Layer 7 of a small transformer language model trained on English Wikipedia (11 layers, counted from 0, width 64).
A neuron's activation on a vector x is SiLU(gate . x) times (in . x), where the dot is the dot product.

Input weights of the MLP neurons that the questions are about. A number n stands for n times 0.0074.
n3 gate: 12 31 -5 -21 -11 30 29 -12 -31 20 67 -8 47 -13 -3 -38 13 7 30 -39 4 20 32 -6 -5 37 -1 -41 -26 -54 -10 15 20 -26 23 -32 -5 10 34 11 -18 -43 0 -47 -6 18 -40 -23 -2 9 27 43 20 -64 -32 -3 -13 9 1 0 5 -32 53 -26
n15 gate: -31 -12 -48 -7 -1 3 -6 16 -23 -35 27 16 4 11 29 30 33 12 14 -22 -23 -35 5 -32 3 30 39 -24 46 -12 -23 6 6 39 28 22 1 -27 12 13 -33 -16 19 -9 -12 49 -30 -45 24 59 2 28 15 34 1 25 -22 -42 -42 25 56 12 27 -14
n16 gate: 22 -11 -1 -31 18 -10 11 -1 33 -16 -32 41 25 4 47 18 21 0 52 -5 13 -20 -8 -4 -10 43 45 9 22 4 34 -16 -27 12 29 -29 -3 -22 46 -9 37 -18 -73 -35 45 -18 14 13 -51 57 26 2 -28 0 6 34 -54 -15 26 24 53 1 10 33
n28 gate: 9 -32 -54 0 -33 -28 19 15 22 -26 64 -21 -29 38 2 50 -21 -8 -9 19 33 9 1 15 -36 -32 9 4 -10 -17 -23 58 -1 24 36 -1 17 -3 -43 -14 10 27 -1 46 11 47 8 -38 14 -3 -12 -6 59 -7 4 19 38 55 -35 19 25 -37 -32 21
n31 gate: 23 -37 -25 -40 -5 -45 21 5 -51 3 -2 32 14 33 14 4 -6 -17 2 -7 9 -4 8 -40 -23 38 -44 -2 9 -28 28 -19 -16 -7 7 4 24 21 -9 14 -64 22 -16 -17 35 -21 -11 -12 16 17 -8 -46 5 -26 -50 17 -25 -49 -38 -37 30 8 20 43
n36 gate: 35 12 -39 4 15 -6 -17 21 20 71 30 20 -41 2 -31 -27 22 38 61 7 4 14 -20 -40 -16 -15 17 -22 -7 42 -46 55 5 49 -6 -37 -36 2 8 9 -44 14 5 2 -18 36 -31 -39 -20 5 3 -5 3 -1 24 -18 -46 -28 3 -5 -4 2 23 11
n46 gate: 29 25 24 -3 -26 -68 0 17 28 11 17 -3 1 -10 -30 -18 12 16 -19 23 15 5 -31 -27 -55 51 -29 -27 48 1 -28 14 39 -7 31 10 -25 -17 -34 2 -50 -1 40 -19 -8 3 -53 16 15 13 -9 23 -10 9 -1 12 -22 50 3 -18 -21 -25 59 60
n68 gate: 2 -64 -19 -14 9 -9 9 -31 -33 -7 25 9 -20 -14 -51 20 -33 -2 -26 -19 80 -18 -30 -63 -24 40 7 -39 22 -32 44 30 -9 -18 1 -14 1 -35 5 -18 -26 -19 -7 -55 31 -32 -34 10 11 -25 -15 -26 -6 -11 -9 20 -27 -18 -11 12 23 -5 19 34
n71 gate: 51 33 -28 1 11 21 -26 46 28 -2 -17 -1 -2 3 29 -38 -38 -11 44 -37 12 -8 1 1 7 -64 4 26 7 -28 -11 -20 30 22 -34 26 -12 8 -46 33 -3 19 5 9 43 -8 38 -20 36 -38 -1 20 40 -71 -16 -47 -26 39 1 17 -6 -29 36 20
n73 gate: -33 -38 10 25 -10 -40 -15 -40 -23 -40 17 6 42 -19 -4 28 -8 14 -40 -25 -9 -6 -5 -47 -10 -33 21 -56 44 23 -58 2 15 -63 -8 5 -4 32 -12 -30 14 43 -22 -16 25 7 -16 24 37 -14 -3 12 1 -27 -7 33 5 -11 -27 7 17 -15 -12 20
n83 gate: 7 26 1 49 2 -5 42 -22 -13 -29 3 24 7 -10 7 15 -82 -2 -13 -1 -12 0 -27 -35 0 -37 -19 -37 -40 -10 20 -42 13 31 -17 -21 -35 15 -40 39 -13 12 -6 19 -15 37 4 8 -19 -1 43 -5 -22 -17 -28 -5 -3 40 7 23 -4 -36 -16 1
n97 gate: 18 11 -55 -3 12 -36 0 39 1 1 13 -20 -11 2 -23 -11 22 15 34 23 -10 -12 -2 25 6 -26 -17 15 12 13 -32 -40 -38 6 20 -24 -15 25 29 0 -20 7 8 -25 -4 -49 -62 -31 3 -21 28 16 21 -62 -39 -62 49 35 16 20 19 13 13 -8
n102 gate: -45 -36 -95 -56 26 30 30 41 51 -2 9 45 -32 -22 -18 -9 21 7 -20 -6 12 -16 28 -1 21 4 -10 19 27 28 -24 9 -28 -38 -8 33 42 8 44 1 -4 -4 -1 -2 30 -9 -3 -4 -13 -11 29 -8 -5 6 -43 21 -7 53 19 5 -11 -14 -8 59
n126 gate: -26 16 30 -48 -8 -1 49 5 -5 -41 7 -47 41 27 22 -34 38 8 31 -3 11 8 1 6 23 38 -45 -11 -11 -18 18 12 -7 -2 64 23 -13 21 12 -22 -33 -14 3 16 -18 -15 38 -7 13 -9 31 14 -25 -14 9 -14 -13 13 12 -33 6 22 7 14
n127 gate: 66 -27 10 7 33 -13 0 -49 39 5 36 -9 8 9 7 2 10 -10 -14 -46 -3 6 -59 -12 8 16 16 12 12 -24 22 7 10 -1 -14 19 47 -35 -10 -35 -14 46 -24 -1 25 34 60 -43 2 23 17 -41 -51 -46 9 52 23 45 22 3 40 -19 6 19
n128 gate: 28 -27 -16 -30 -10 -21 -7 64 49 -40 43 -35 30 -17 3 -45 22 56 43 -27 13 3 -52 -36 -33 -9 41 -13 -22 -11 12 -8 -5 20 8 16 -18 -53 -75 -65 29 18 14 -30 30 20 6 -5 18 -41 35 -8 20 -9 11 -20 -37 44 12 -12 0 -21 34 22
n142 gate: 17 -15 -2 41 -44 -28 47 -1 -7 16 30 7 -4 -30 -36 -2 20 2 5 25 23 21 30 -47 -23 -45 4 -23 -14 -56 -37 -2 -29 6 18 21 -23 25 10 -5 33 52 -3 -32 -16 5 21 41 -19 -24 56 -30 46 -33 -43 0 12 14 -13 12 -25 2 35 37
n183 gate: -46 -7 -18 1 -44 -54 -22 -19 20 13 -15 23 -25 7 -27 -17 30 -37 -4 44 -8 21 -23 -7 -59 -24 -3 -12 -11 -52 15 1 15 -8 46 2 -30 -17 -23 5 7 40 -7 -17 -31 -1 9 9 14 69 21 -23 12 -6 13 -7 33 54 54 6 5 -57 13 19
n3 in: -23 -4 0 -31 5 -34 16 19 21 -1 39 -8 -9 -9 -24 -30 20 11 16 -18 -22 15 21 -42 4 -3 40 -21 -4 -6 -41 -26 -39 -53 3 29 11 -14 41 -52 41 -1 28 18 12 32 -27 -22 44 -15 7 5 10 18 37 -8 22 -6 -49 -27 0 -23 -41 -17
n15 in: -31 18 61 -2 -8 18 -17 26 42 -42 51 -7 4 -7 10 -18 23 -5 -37 -17 -13 4 -7 23 -30 -12 24 -24 -41 -7 2 0 48 35 13 -9 23 -2 -11 -29 25 -10 55 29 16 25 37 -37 -5 -34 -34 -27 16 23 19 15 -4 -30 -27 9 28 -17 7 -58
n16 in: 15 -12 -21 2 -38 -29 -2 60 -24 14 -52 -5 27 17 -53 11 -21 38 11 27 4 -23 -14 53 7 52 35 -18 66 8 -1 -47 9 12 -21 21 16 18 -23 -39 2 -39 7 -34 21 4 -22 -7 31 -16 -1 2 -8 -7 2 1 -9 1 24 -45 -20 -20 6 -4
n28 in: 14 54 -17 15 9 48 14 20 11 -30 -3 22 -2 -16 33 13 -15 -12 -17 4 13 28 -2 42 16 -10 5 7 -60 -13 -16 22 27 -19 -29 18 3 -48 -33 14 -6 21 -29 15 -26 50 11 8 -21 -2 17 9 14 40 -5 -3 -26 -43 -5 16 21 -8 -16 17
n31 in: 0 22 -41 -22 5 -13 34 21 -28 28 23 27 -20 15 19 -1 -37 -25 23 54 4 21 45 -64 -20 -42 19 -13 -45 -24 -20 53 3 15 -18 19 42 45 8 -15 -26 -12 -27 23 28 11 -31 27 -19 52 63 62 -30 6 -3 -19 2 -6 -5 4 32 -9 18 -19
n36 in: -12 3 0 -4 20 -29 37 -19 14 -27 20 2 -30 -31 10 -3 -21 26 -7 6 -22 -42 47 13 6 16 -12 -6 -9 -19 16 -22 65 7 39 36 -4 46 56 -41 -16 -6 19 27 -55 -8 34 33 -20 -10 -18 -1 45 5 2 16 2 21 5 -5 4 22 -35 54
n46 in: -27 16 -15 -50 -33 -48 35 9 -8 1 24 -24 -5 7 8 -29 -2 28 -22 19 -4 1 -25 1 11 50 -15 17 31 44 -34 9 44 -3 28 1 26 27 37 22 -1 48 34 -30 -18 10 -49 35 17 20 -22 26 41 34 5 -13 26 32 -5 -15 15 -7 -25 13
n68 in: -11 -2 24 -31 50 -43 -14 -6 33 32 44 23 40 -30 -59 -26 -10 17 1 -6 -14 10 -43 19 -18 14 11 -9 17 -8 26 45 14 0 -32 -2 -33 14 29 48 -10 34 -4 18 6 4 5 -2 -36 -30 4 8 -1 -29 -14 23 -21 2 -32 -12 -19 4 28 15
n71 in: -48 -5 4 -29 -24 -12 -9 27 13 12 -5 -23 2 4 19 5 24 -55 -13 72 6 -20 -9 55 -40 34 -9 -10 -57 27 42 -5 19 61 -7 -2 -30 -33 46 2 16 15 1 -10 -4 -16 52 3 -36 50 -29 -40 27 7 27 -22 3 -13 -26 6 -11 -12 25 -1
n73 in: 1 -31 23 -19 30 -8 -12 6 -5 20 14 27 -30 39 3 -26 -20 9 -1 -14 42 35 -17 33 3 51 -14 1 -19 -38 4 -8 -26 0 -4 -9 1 -12 16 -22 -36 0 -22 51 -20 -24 16 -24 -33 -32 19 -93 -26 0 -7 38 -1 17 17 5 14 -1 1 33
n83 in: -26 53 0 -6 6 -6 39 27 15 -4 -48 5 25 -9 23 3 -33 -22 4 -35 27 -3 21 -42 -22 26 -28 -24 -16 8 11 -12 10 4 7 -3 -18 -9 2 0 -77 27 -11 -18 6 -27 -14 41 -8 12 1 32 -10 -49 -1 -30 -24 -14 -14 26 15 -7 40 1
n97 in: 24 -29 30 -26 -35 27 15 62 56 33 -28 3 21 -14 46 -3 21 10 -3 34 9 27 -11 -28 -15 0 -4 19 -3 -5 35 8 35 -15 -25 21 28 -20 31 2 10 25 59 27 -3 16 -15 -28 11 16 -4 -22 45 12 -6 21 -57 22 39 37 -39 13 2 -28
n102 in: -12 14 -48 -10 -16 9 17 -6 74 -10 38 -20 44 -11 -76 38 -3 13 5 15 -21 -6 19 5 -17 3 -21 -29 -3 -18 0 -18 -51 -5 -6 0 31 15 22 5 28 31 -15 -3 31 67 -1 26 27 -26 22 1 -23 36 -9 -13 25 6 -17 -3 16 -22 -20 60
n126 in: -1 -2 -22 -27 -12 4 25 23 -33 57 -16 -23 -1 3 1 -21 -2 10 12 -32 26 10 24 -42 -12 -21 -27 -2 -12 -21 -53 63 21 14 42 -26 -2 -24 20 14 1 -41 11 8 -23 4 -32 20 6 48 -5 30 21 -31 13 -12 26 4 8 -10 23 23 48 -16
n127 in: 0 14 6 -59 -19 -25 -37 28 20 9 -4 -39 29 57 -8 -30 -29 -44 -11 -9 -1 61 26 -16 -56 -1 -4 -14 19 -14 4 15 28 -58 33 22 -4 -26 -48 36 -22 -10 2 1 12 13 -13 -17 36 13 -14 -30 -2 32 37 15 -9 -33 -29 -21 6 -3 16 -16
n128 in: -38 4 23 33 37 -5 15 -30 -12 -5 47 -10 44 13 -40 -69 -57 -33 -10 -61 -23 -4 -17 1 48 1 22 -25 -35 -20 12 47 -26 -21 -11 -4 5 -22 -43 -1 59 92 17 31 12 18 11 4 -8 -25 6 -4 43 -1 -19 -39 10 4 -13 31 18 -11 2 2
n142 in: -24 45 -4 23 37 -3 8 -24 -15 -24 -5 -10 7 -42 -55 6 -7 -39 -31 18 -12 30 47 -13 66 0 -13 9 -45 -29 -25 -12 -4 -36 -15 -39 -12 2 2 69 -11 59 24 2 -31 8 52 -6 -16 71 52 33 -28 -1 -1 11 20 -20 0 37 18 -22 -56 -21
n183 in: -18 8 11 12 -5 -12 -14 8 -11 2 -63 18 21 50 25 -27 14 34 -3 18 49 1 -32 -18 -26 -45 -9 1 -3 19 9 19 5 40 45 6 -22 44 -14 14 -2 -23 13 23 40 -15 15 27 -8 -7 8 42 30 -32 -55 -21 -43 3 -10 -20 -5 -3 5 64

Each question shows a token from some text and the vector x that enters the MLP there. A number n stands for n times 0.039.

"e": -22 2 -5 -27 -25 32 6 -56 -3 37 18 22 39 5 24 -6 -62 -3 -75 24 -18 0 -6 26 45 -3 -21 10 -17 -37 -21 28 5 -31 2 -14 -19 -32 -10 27 41 -8 -5 34 -16 14 -27 -20 18 -2 5 6 22 -16 42 10 22 -41 20 15 0 15 0 4
Which two neurons fire most, strongest first? n28, n16

"es": 7 23 -11 -39 -30 7 6 6 -36 41 46 -62 -8 -31 -14 7 -41 12 15 28 9 7 5 38 -18 9 1 -5 37 15 -6 10 0 -23 -39 -18 7 -20 -2 8 41 -30 -4 -17 -13 -11 -12 -20 20 -9 -15 34 -34 -15 87 5 27 -10 10 11 17 -16 -21 9
Which of these neurons fires most? n3

"ers": 8 10 -7 18 50 18 9 -30 5 15 7 -39 6 -37 1 25 -16 12 17 38 46 -9 -16 29 21 24 -10 6 -1 29 -10 30 -12 -50 8 8 13 -18 -19 7 15 5 -13 37 -28 -52 8 -21 0 21 11 13 -7 5 40 -21 0 -17 21 13 53 -13 -30 -14
Which of these neurons fires most? n183

"00": -10 21 -26 33 -13 -3 -14 11 -48 2 -57 -26 17 -35 -11 -5 -48 -1 -5 12 27 -44 -7 -30 26 2 4 4 42 10 25 -35 3 5 -34 43 -7 -17 -2 12 -31 -21 18 -13 16 -17 -30 51 -25 -6 -21 -37 -27 -1 -20 17 -4 -29 -6 -11 30 1 -21 -27
Which of these neurons fires most? n83

")": 43 15 16 -17 32 -17 4 -15 -4 -6 3 -28 2 2 -4 10 34 -51 -33 14 -7 -11 -7 3 -13 -4 42 -1 17 38 -4 -14 17 -41 -26 51 -4 7 17 -9 42 45 2 2 8 -3 8 -16 9 -3 -21 20 -15 -13 4 -16 -7 5 17 -20 40 24 -44 -27
Which of these neurons fires most? n127

",": 10 16 42 13 25 -5 -24 -21 5 -2 28 -2 -32 -20 -22 24 18 -27 11 42 20 4 -8 11 6 -37 37 13 17 41 13 -38 3 -24 -3 34 1 38 16 -1 25 28 29 -11 19 -17 20 12 -9 -1 8 -25 -11 1 23 7 6 -18 12 47 39 36 10 1
The most active neuron and its activation: n142, at about 1.7

" E": -47 -51 24 34 20 28 4 12 21 20 -13 -1 15 3 6 -1 -30 -24 0 9 -11 18 -1 -26 -11 9 20 20 -1 8 -1 5 -5 24 29 10 20 25 7 -2 18 -40 3 0 21 -3 14 -8 -4 14 -78 28 9 7 -3 -4 -23 -6 38 -6 -1 29 7 8
Which of these neurons fires most? n142

"r": -22 6 11 -20 -29 -38 -22 -11 -56 51 -22 -5 -16 -29 -37 -25 2 41 8 7 14 10 -6 48 0 -28 -45 2 19 26 17 -35 -23 -16 -42 45 11 -7 -31 6 11 -27 -1 34 -3 1 36 -10 38 7 -6 13 7 42 -7 -2 -23 31 -6 12 19 -2 22 7
Which three neurons fire most, strongest first? n183, n83, n15

"\n\n": -12 -18 3 -25 9 28 18 -19 12 -25 -16 -41 -4 -4 19 12 -7 -63 -21 49 -9 -17 -7 41 11 -22 42 -13 -8 2 9 -3 -2 -3 2 19 -9 10 33 -18 -9 45 4 4 -27 46 6 -9 19 2 -46 9 4 7 30 20 8 -14 4 14 2 49 -5 14
The most active neuron and its activation: n28, at about 1.9

" r": -66 4 -9 -20 -25 -20 -36 -15 -2 53 4 7 7 4 16 12 52 10 -14 21 -4 -1 -16 -12 -13 -9 -1 -7 4 -9 2 -11 24 -11 15 18 -17 -24 13 16 -13 -8 2 -3 -9 -41 8 26 21 -6 -33 -1 14 5 38 -14 -20 16 14 15 -5 46 -4 50
Which of these neurons fires most? n183

" in": 7 -5 1 9 39 55 -14 -28 -7 16 -9 -18 6 -6 -14 26 10 77 -8 32 -8 -3 11 -17 25 -44 37 19 -12 -10 -41 -17 -2 8 12 -5 4 13 63 -17 -28 -5 23 33 11 -6 -7 13 0 1 -11 14 9 4 46 7 -1 8 -38 46 19 15 24 -21
Which three neurons fire most, strongest first? n36, n15, n127

"t": -2 13 25 -26 80 20 26 22 11 16 -8 -24 -23 -5 -2 -6 -36 15 -7 9 -22 -21 -16 -7 0 -29 -19 23 -5 22 -14 28 -31 -31 -16 -33 -2 -8 2 32 22 -10 32 9 17 -45 25 27 -41 13 -18 2 10 -3 -17 12 23 -10 3 3 -3 32 -34 -41
The most active neuron and its activation: n16, at about 0.61

" that": 12 3 14 23 32 -5 4 -17 33 -7 34 7 13 -7 15 -18 2 -10 12 10 -26 23 -48 42 35 -27 3 27 4 24 -17 -4 34 -45 38 46 25 -13 0 -13 -7 -22 -3 19 60 -17 -14 7 -6 10 -34 0 0 11 -23 24 8 -3 26 25 21 19 -5 -43
Which two neurons fire most, strongest first? n127, n83

"ame": -15 40 19 -9 3 40 34 -18 27 8 1 -82 -4 5 41 -1 -21 6 11 5 -16 -2 4 -33 -10 4 -16 60 15 -12 9 -11 26 -42 5 -2 9 -13 -23 -4 36 12 15 19 24 0 19 -44 3 10 23 -2 -3 49 6 -9 -10 39 -35 26 -7 2 20 -16
Which two neurons fire most, strongest first? n127, n128

"ag": -3 13 17 -13 3 11 -28 10 3 1 -3 28 -3 5 -30 -10 31 -21 -6 65 32 -14 -2 4 -38 3 -40 -1 -1 27 29 -27 25 -18 9 2 4 -13 -1 26 30 -42 -11 19 5 -39 32 58 -37 -22 -23 -4 -8 -10 37 -19 -5 22 41 -26 15 2 -4 -24
Which of these neurons fires most? n183

"a": 12 -11 30 15 -2 -17 -11 -6 2 7 13 -9 10 -8 21 -24 -4 -1 -21 63 -10 7 31 5 -1 45 8 -16 -15 -1 -9 8 36 -19 2 -2 -6 -29 -2 -7 27 -7 0 66 2 -16 19 -30 0 10 -34 -43 -25 -14 6 -19 20 8 -4 7 42 18 -27 0
Which of these neurons fires most? n127

".": 25 30 -15 14 12 -45 -10 10 17 -14 -30 -48 25 -36 16 13 40 -19 -38 19 7 6 -14 40 20 -14 30 32 -2 11 2 3 -22 -9 12 23 -3 15 53 -32 15 -24 -15 1 7 1 -1 -19 -1 10 -30 -4 14 10 4 40 0 3 28 22 22 32 -29 -44
Which three neurons fire most, strongest first? n97, n16, n128

" H": -25 -16 12 -11 -4 -17 5 2 12 10 -12 -2 5 4 5 -7 -8 -42 28 15 -27 2 -5 -9 24 -10 -6 8 21 -10 6 -1 -2 -12 8 -12 13 5 -33 -4 7 -33 6 1 -17 -2 -5 -1 12 -21 -66 13 7 42 2 -27 -3 4 -13 -17 21 80 12 16
The most active neuron and its activation: n142, at about 0.59

"The": 9 6 4 23 4 -4 -21 -2 2 9 1 6 -29 -11 -22 -36 -13 -5 56 33 -37 30 -49 18 15 -14 5 -4 1 -21 50 -59 -20 2 4 21 -10 -15 12 -23 6 0 23 52 27 -15 -16 -12 1 -17 5 -7 -8 3 -7 24 8 -12 -1 -9 -43 47 14 0
Which of these neurons fires most? n97

"er": -36 -4 30 13 16 28 0 1 16 1 13 1 5 13 9 -26 -38 -1 -4 22 13 -36 10 -24 46 18 40 38 -1 -5 9 -19 4 2 -17 25 -28 17 56 8 30 -6 5 -11 11 -8 -13 11 28 9 -21 -71 16 6 7 31 60 12 0 -21 14 21 -20 -31
Which of these neurons fires most? n183

" Ar": -35 -13 32 -22 7 -14 -15 -5 16 45 7 -13 14 32 67 -13 3 -11 34 28 7 -9 4 -14 26 29 41 -28 10 2 11 -11 -25 -14 10 7 6 20 -12 3 27 -13 3 4 3 -35 -17 50 5 1 -63 2 29 22 -12 10 3 -7 13 -9 -6 33 14 10
The most active neuron and its activation: n142, at about 1.1

" and": 8 31 9 6 51 -12 -12 -8 19 -7 30 7 -14 17 -11 -3 10 -9 1 45 -19 -16 -17 5 31 -28 -6 10 -11 16 -4 -41 23 -32 12 33 26 -4 25 0 -15 34 10 35 56 4 10 -26 -26 0 30 -18 45 41 12 1 -15 18 -7 -2 -5 18 13 -27
Which of these neurons fires most? n97

"re": 18 -4 33 74 31 -27 -6 -32 29 -26 52 10 0 30 -3 -8 -15 -4 -6 16 15 44 21 0 -4 23 -51 5 -4 24 18 8 36 -13 -25 -3 8 -4 10 -17 25 -17 7 17 21 31 -6 -32 1 -40 -13 -47 12 9 39 10 -29 -2 24 -8 -31 -18 -16 -27
Which of these neurons fires most? n127

"ess": -15 27 -5 -66 37 8 7 2 -5 14 8 8 -34 0 6 23 2 15 -18 43 24 -5 -18 24 -14 15 -3 7 33 17 32 6 1 3 -29 -4 2 -49 10 28 13 1 -32 31 21 -16 27 18 13 33 -13 -11 -19 -6 -4 22 16 -33 20 14 2 9 -48 -1
The most active neuron and its activation: n68, at about 0.71

"le": 16 -4 14 58 20 16 -12 -35 16 -24 -15 14 -4 31 -12 -17 -19 0 14 29 1 5 57 32 20 24 -5 -3 -21 43 69 18 8 -15 25 -5 -17 11 14 6 27 -32 -3 17 9 -21 -35 -10 7 -31 -24 15 32 7 13 37 -14 -22 35 2 -23 -14 -33 4
Which of these neurons fires most? n31

" con": -41 -20 -5 10 15 41 10 -3 -7 28 15 -15 -32 10 24 1 5 48 -5 32 -7 13 -18 -25 7 -1 48 47 13 14 -34 -43 22 25 -7 -10 -12 -23 50 -15 -16 -26 14 32 28 -9 -8 3 -13 20 -34 6 1 12 17 39 6 -25 -7 1 -2 -6 12 -32
Which two neurons fire most, strongest first? n15, n128

"an": -7 3 15 17 38 43 14 39 -24 -3 -25 -7 9 -1 -24 -7 -12 -6 -6 42 33 -57 -15 45 3 -40 42 8 -7 -28 32 -6 -27 2 -39 20 -8 -23 -7 -3 -1 -10 -6 14 11 -38 31 -2 41 26 24 6 -20 -6 7 -1 2 -26 27 -12 -21 14 -19 -52
Which of these neurons fires most? n71

"s": 14 -13 36 14 35 -19 11 16 -20 -12 0 -41 9 -13 -15 -9 4 -2 -3 9 22 -38 -32 -41 -22 13 -24 -12 -32 1 -4 28 1 -30 -21 -20 6 7 29 2 -19 -31 -5 1 -12 -12 13 -25 35 -25 -25 1 -4 1 9 2 14 -8 3 -19 34 -15 -60 -38
Which of these neurons fires most? n126

"o": -16 -13 21 -8 -63 4 1 11 26 15 -20 7 12 22 28 -16 -13 -1 -49 28 -1 -19 14 23 -13 -6 -61 19 18 -18 -44 11 8 -29 -41 -6 -28 -10 20 12 39 16 -6 16 20 -17 -10 -29 4 25 -7 6 -41 7 41 -2 23 -77 30 32 -7 11 -5 11
The most active neuron and its activation: n36, at about 0.54

" F": -29 40 22 -21 -18 15 -1 -3 -24 16 -22 -14 5 0 14 27 -27 -66 -7 31 -33 -12 -31 5 19 4 14 -8 -21 25 -5 2 -5 -7 -19 0 19 4 -8 -18 -1 12 12 11 1 10 -2 10 -4 -3 -39 13 25 -3 14 29 3 23 6 12 -20 67 18 48
Which of these neurons fires most? n3

" ": -22 8 -12 -9 -14 8 -74 -6 7 0 -23 -27 -26 -2 -19 6 6 -13 13 2 16 6 2 18 10 -8 10 15 23 9 6 -5 1 -31 -18 21 43 -34 3 23 4 31 31 22 1 18 28 12 14 27 1 20 6 21 23 -26 5 -37 42 10 -25 49 -32 5
The most active neuron and its activation: n73, at about 0.43

"),": 22 -1 8 -1 32 -12 0 -27 9 -7 43 -30 -19 -29 9 10 1 -29 -11 55 -18 20 -2 -28 0 -25 31 7 35 30 -24 -32 -1 -35 -40 23 -4 46 48 3 -8 23 29 6 4 25 17 -4 7 -3 17 7 -14 -4 -4 -2 -12 10 -8 18 38 29 5 -48
The most active neuron and its activation: n142, at about 2.3

" also": 28 -24 20 16 50 2 -26 2 57 -24 -26 -28 26 -7 46 7 -31 11 21 17 -12 -38 -6 8 10 13 22 14 -3 10 9 14 14 -3 -44 -3 -15 -16 -30 -3 12 15 -5 4 42 6 47 -10 -40 15 24 16 14 35 -5 -68 -3 21 -20 6 8 13 13 31
The most active neuron and its activation: n128, at about 9.5

"ed": 4 25 1 13 -8 24 37 13 -1 6 26 -15 23 -27 -5 -20 -35 -16 -18 47 12 19 25 4 4 -11 -1 40 -45 16 24 9 -21 -47 14 -4 19 -15 20 -17 29 16 11 16 6 -19 26 9 -8 -33 33 0 -30 47 -13 24 25 25 -23 31 43 15 -22 18
Which three neurons fire most, strongest first? n102, n142, n28

"id": -9 20 9 -14 -29 -2 16 9 -2 11 5 -8 -4 0 -5 -24 -6 13 -20 53 25 -3 28 10 1 -10 -11 50 29 -44 -26 1 -48 52 -5 -5 27 -10 -1 25 27 -8 -35 8 2 -2 46 46 -8 30 2 2 29 34 8 33 -30 -61 -2 15 -30 5 -5 18
Which of these neurons fires most? n142

"as": 14 24 26 -11 9 35 9 -19 -44 7 -22 -39 3 -13 19 -9 -31 -30 12 -23 49 -28 -36 3 5 11 16 3 -43 -36 8 37 -1 -29 -63 34 -5 -22 -12 -14 32 10 -22 24 1 -23 37 9 33 4 11 -37 5 -18 19 -19 16 -33 -45 0 32 -9 11 20
Which three neurons fire most, strongest first? n71, n127, n128

"ong": 14 18 38 -14 -1 32 3 -3 -17 0 -42 7 -10 5 -18 4 25 -10 19 6 -20 -10 7 -33 -38 -6 -2 30 -7 7 1 0 8 -44 46 -15 -2 -37 -2 -22 1 -26 -10 36 40 -21 27 68 4 9 -11 18 -32 -14 92 -26 3 4 -12 -8 31 16 -1 -19
Which of these neurons fires most? n126

"ight": -1 31 -10 -24 51 -4 -22 8 -14 -14 0 -30 -18 -3 -23 -13 2 -30 -14 35 11 8 -15 1 -61 -28 -14 -3 -10 17 37 13 -15 -15 -21 37 -11 -2 -52 14 -11 8 -3 56 12 -2 4 43 13 6 2 -3 -13 -16 44 26 -9 57 0 -5 27 -18 -22 -38
Which of these neurons fires most? n127

"u": -39 -7 29 -39 -1 -1 8 20 -45 2 -23 16 -4 8 26 4 20 -3 3 14 -15 -29 50 30 -5 5 -7 16 -17 22 33 9 4 -66 -58 -11 52 -15 32 3 22 23 -6 39 -17 -1 -7 15 3 27 -2 -4 -17 24 59 -20 -29 -11 -14 12 21 -15 8 3
The most active neuron and its activation: n183, at about 0.61

"our": 8 -15 7 -44 14 4 28 4 10 24 -3 -8 -37 7 -4 -71 -5 -15 6 3 8 -7 -7 18 5 16 -2 6 33 -1 3 -15 4 -12 -36 57 -5 -5 -10 -12 12 -39 -5 32 45 -44 -6 34 31 4 -10 34 -19 -37 -17 -22 -7 -21 -11 -10 15 13 -35 -18
Which of these neurons fires most? n31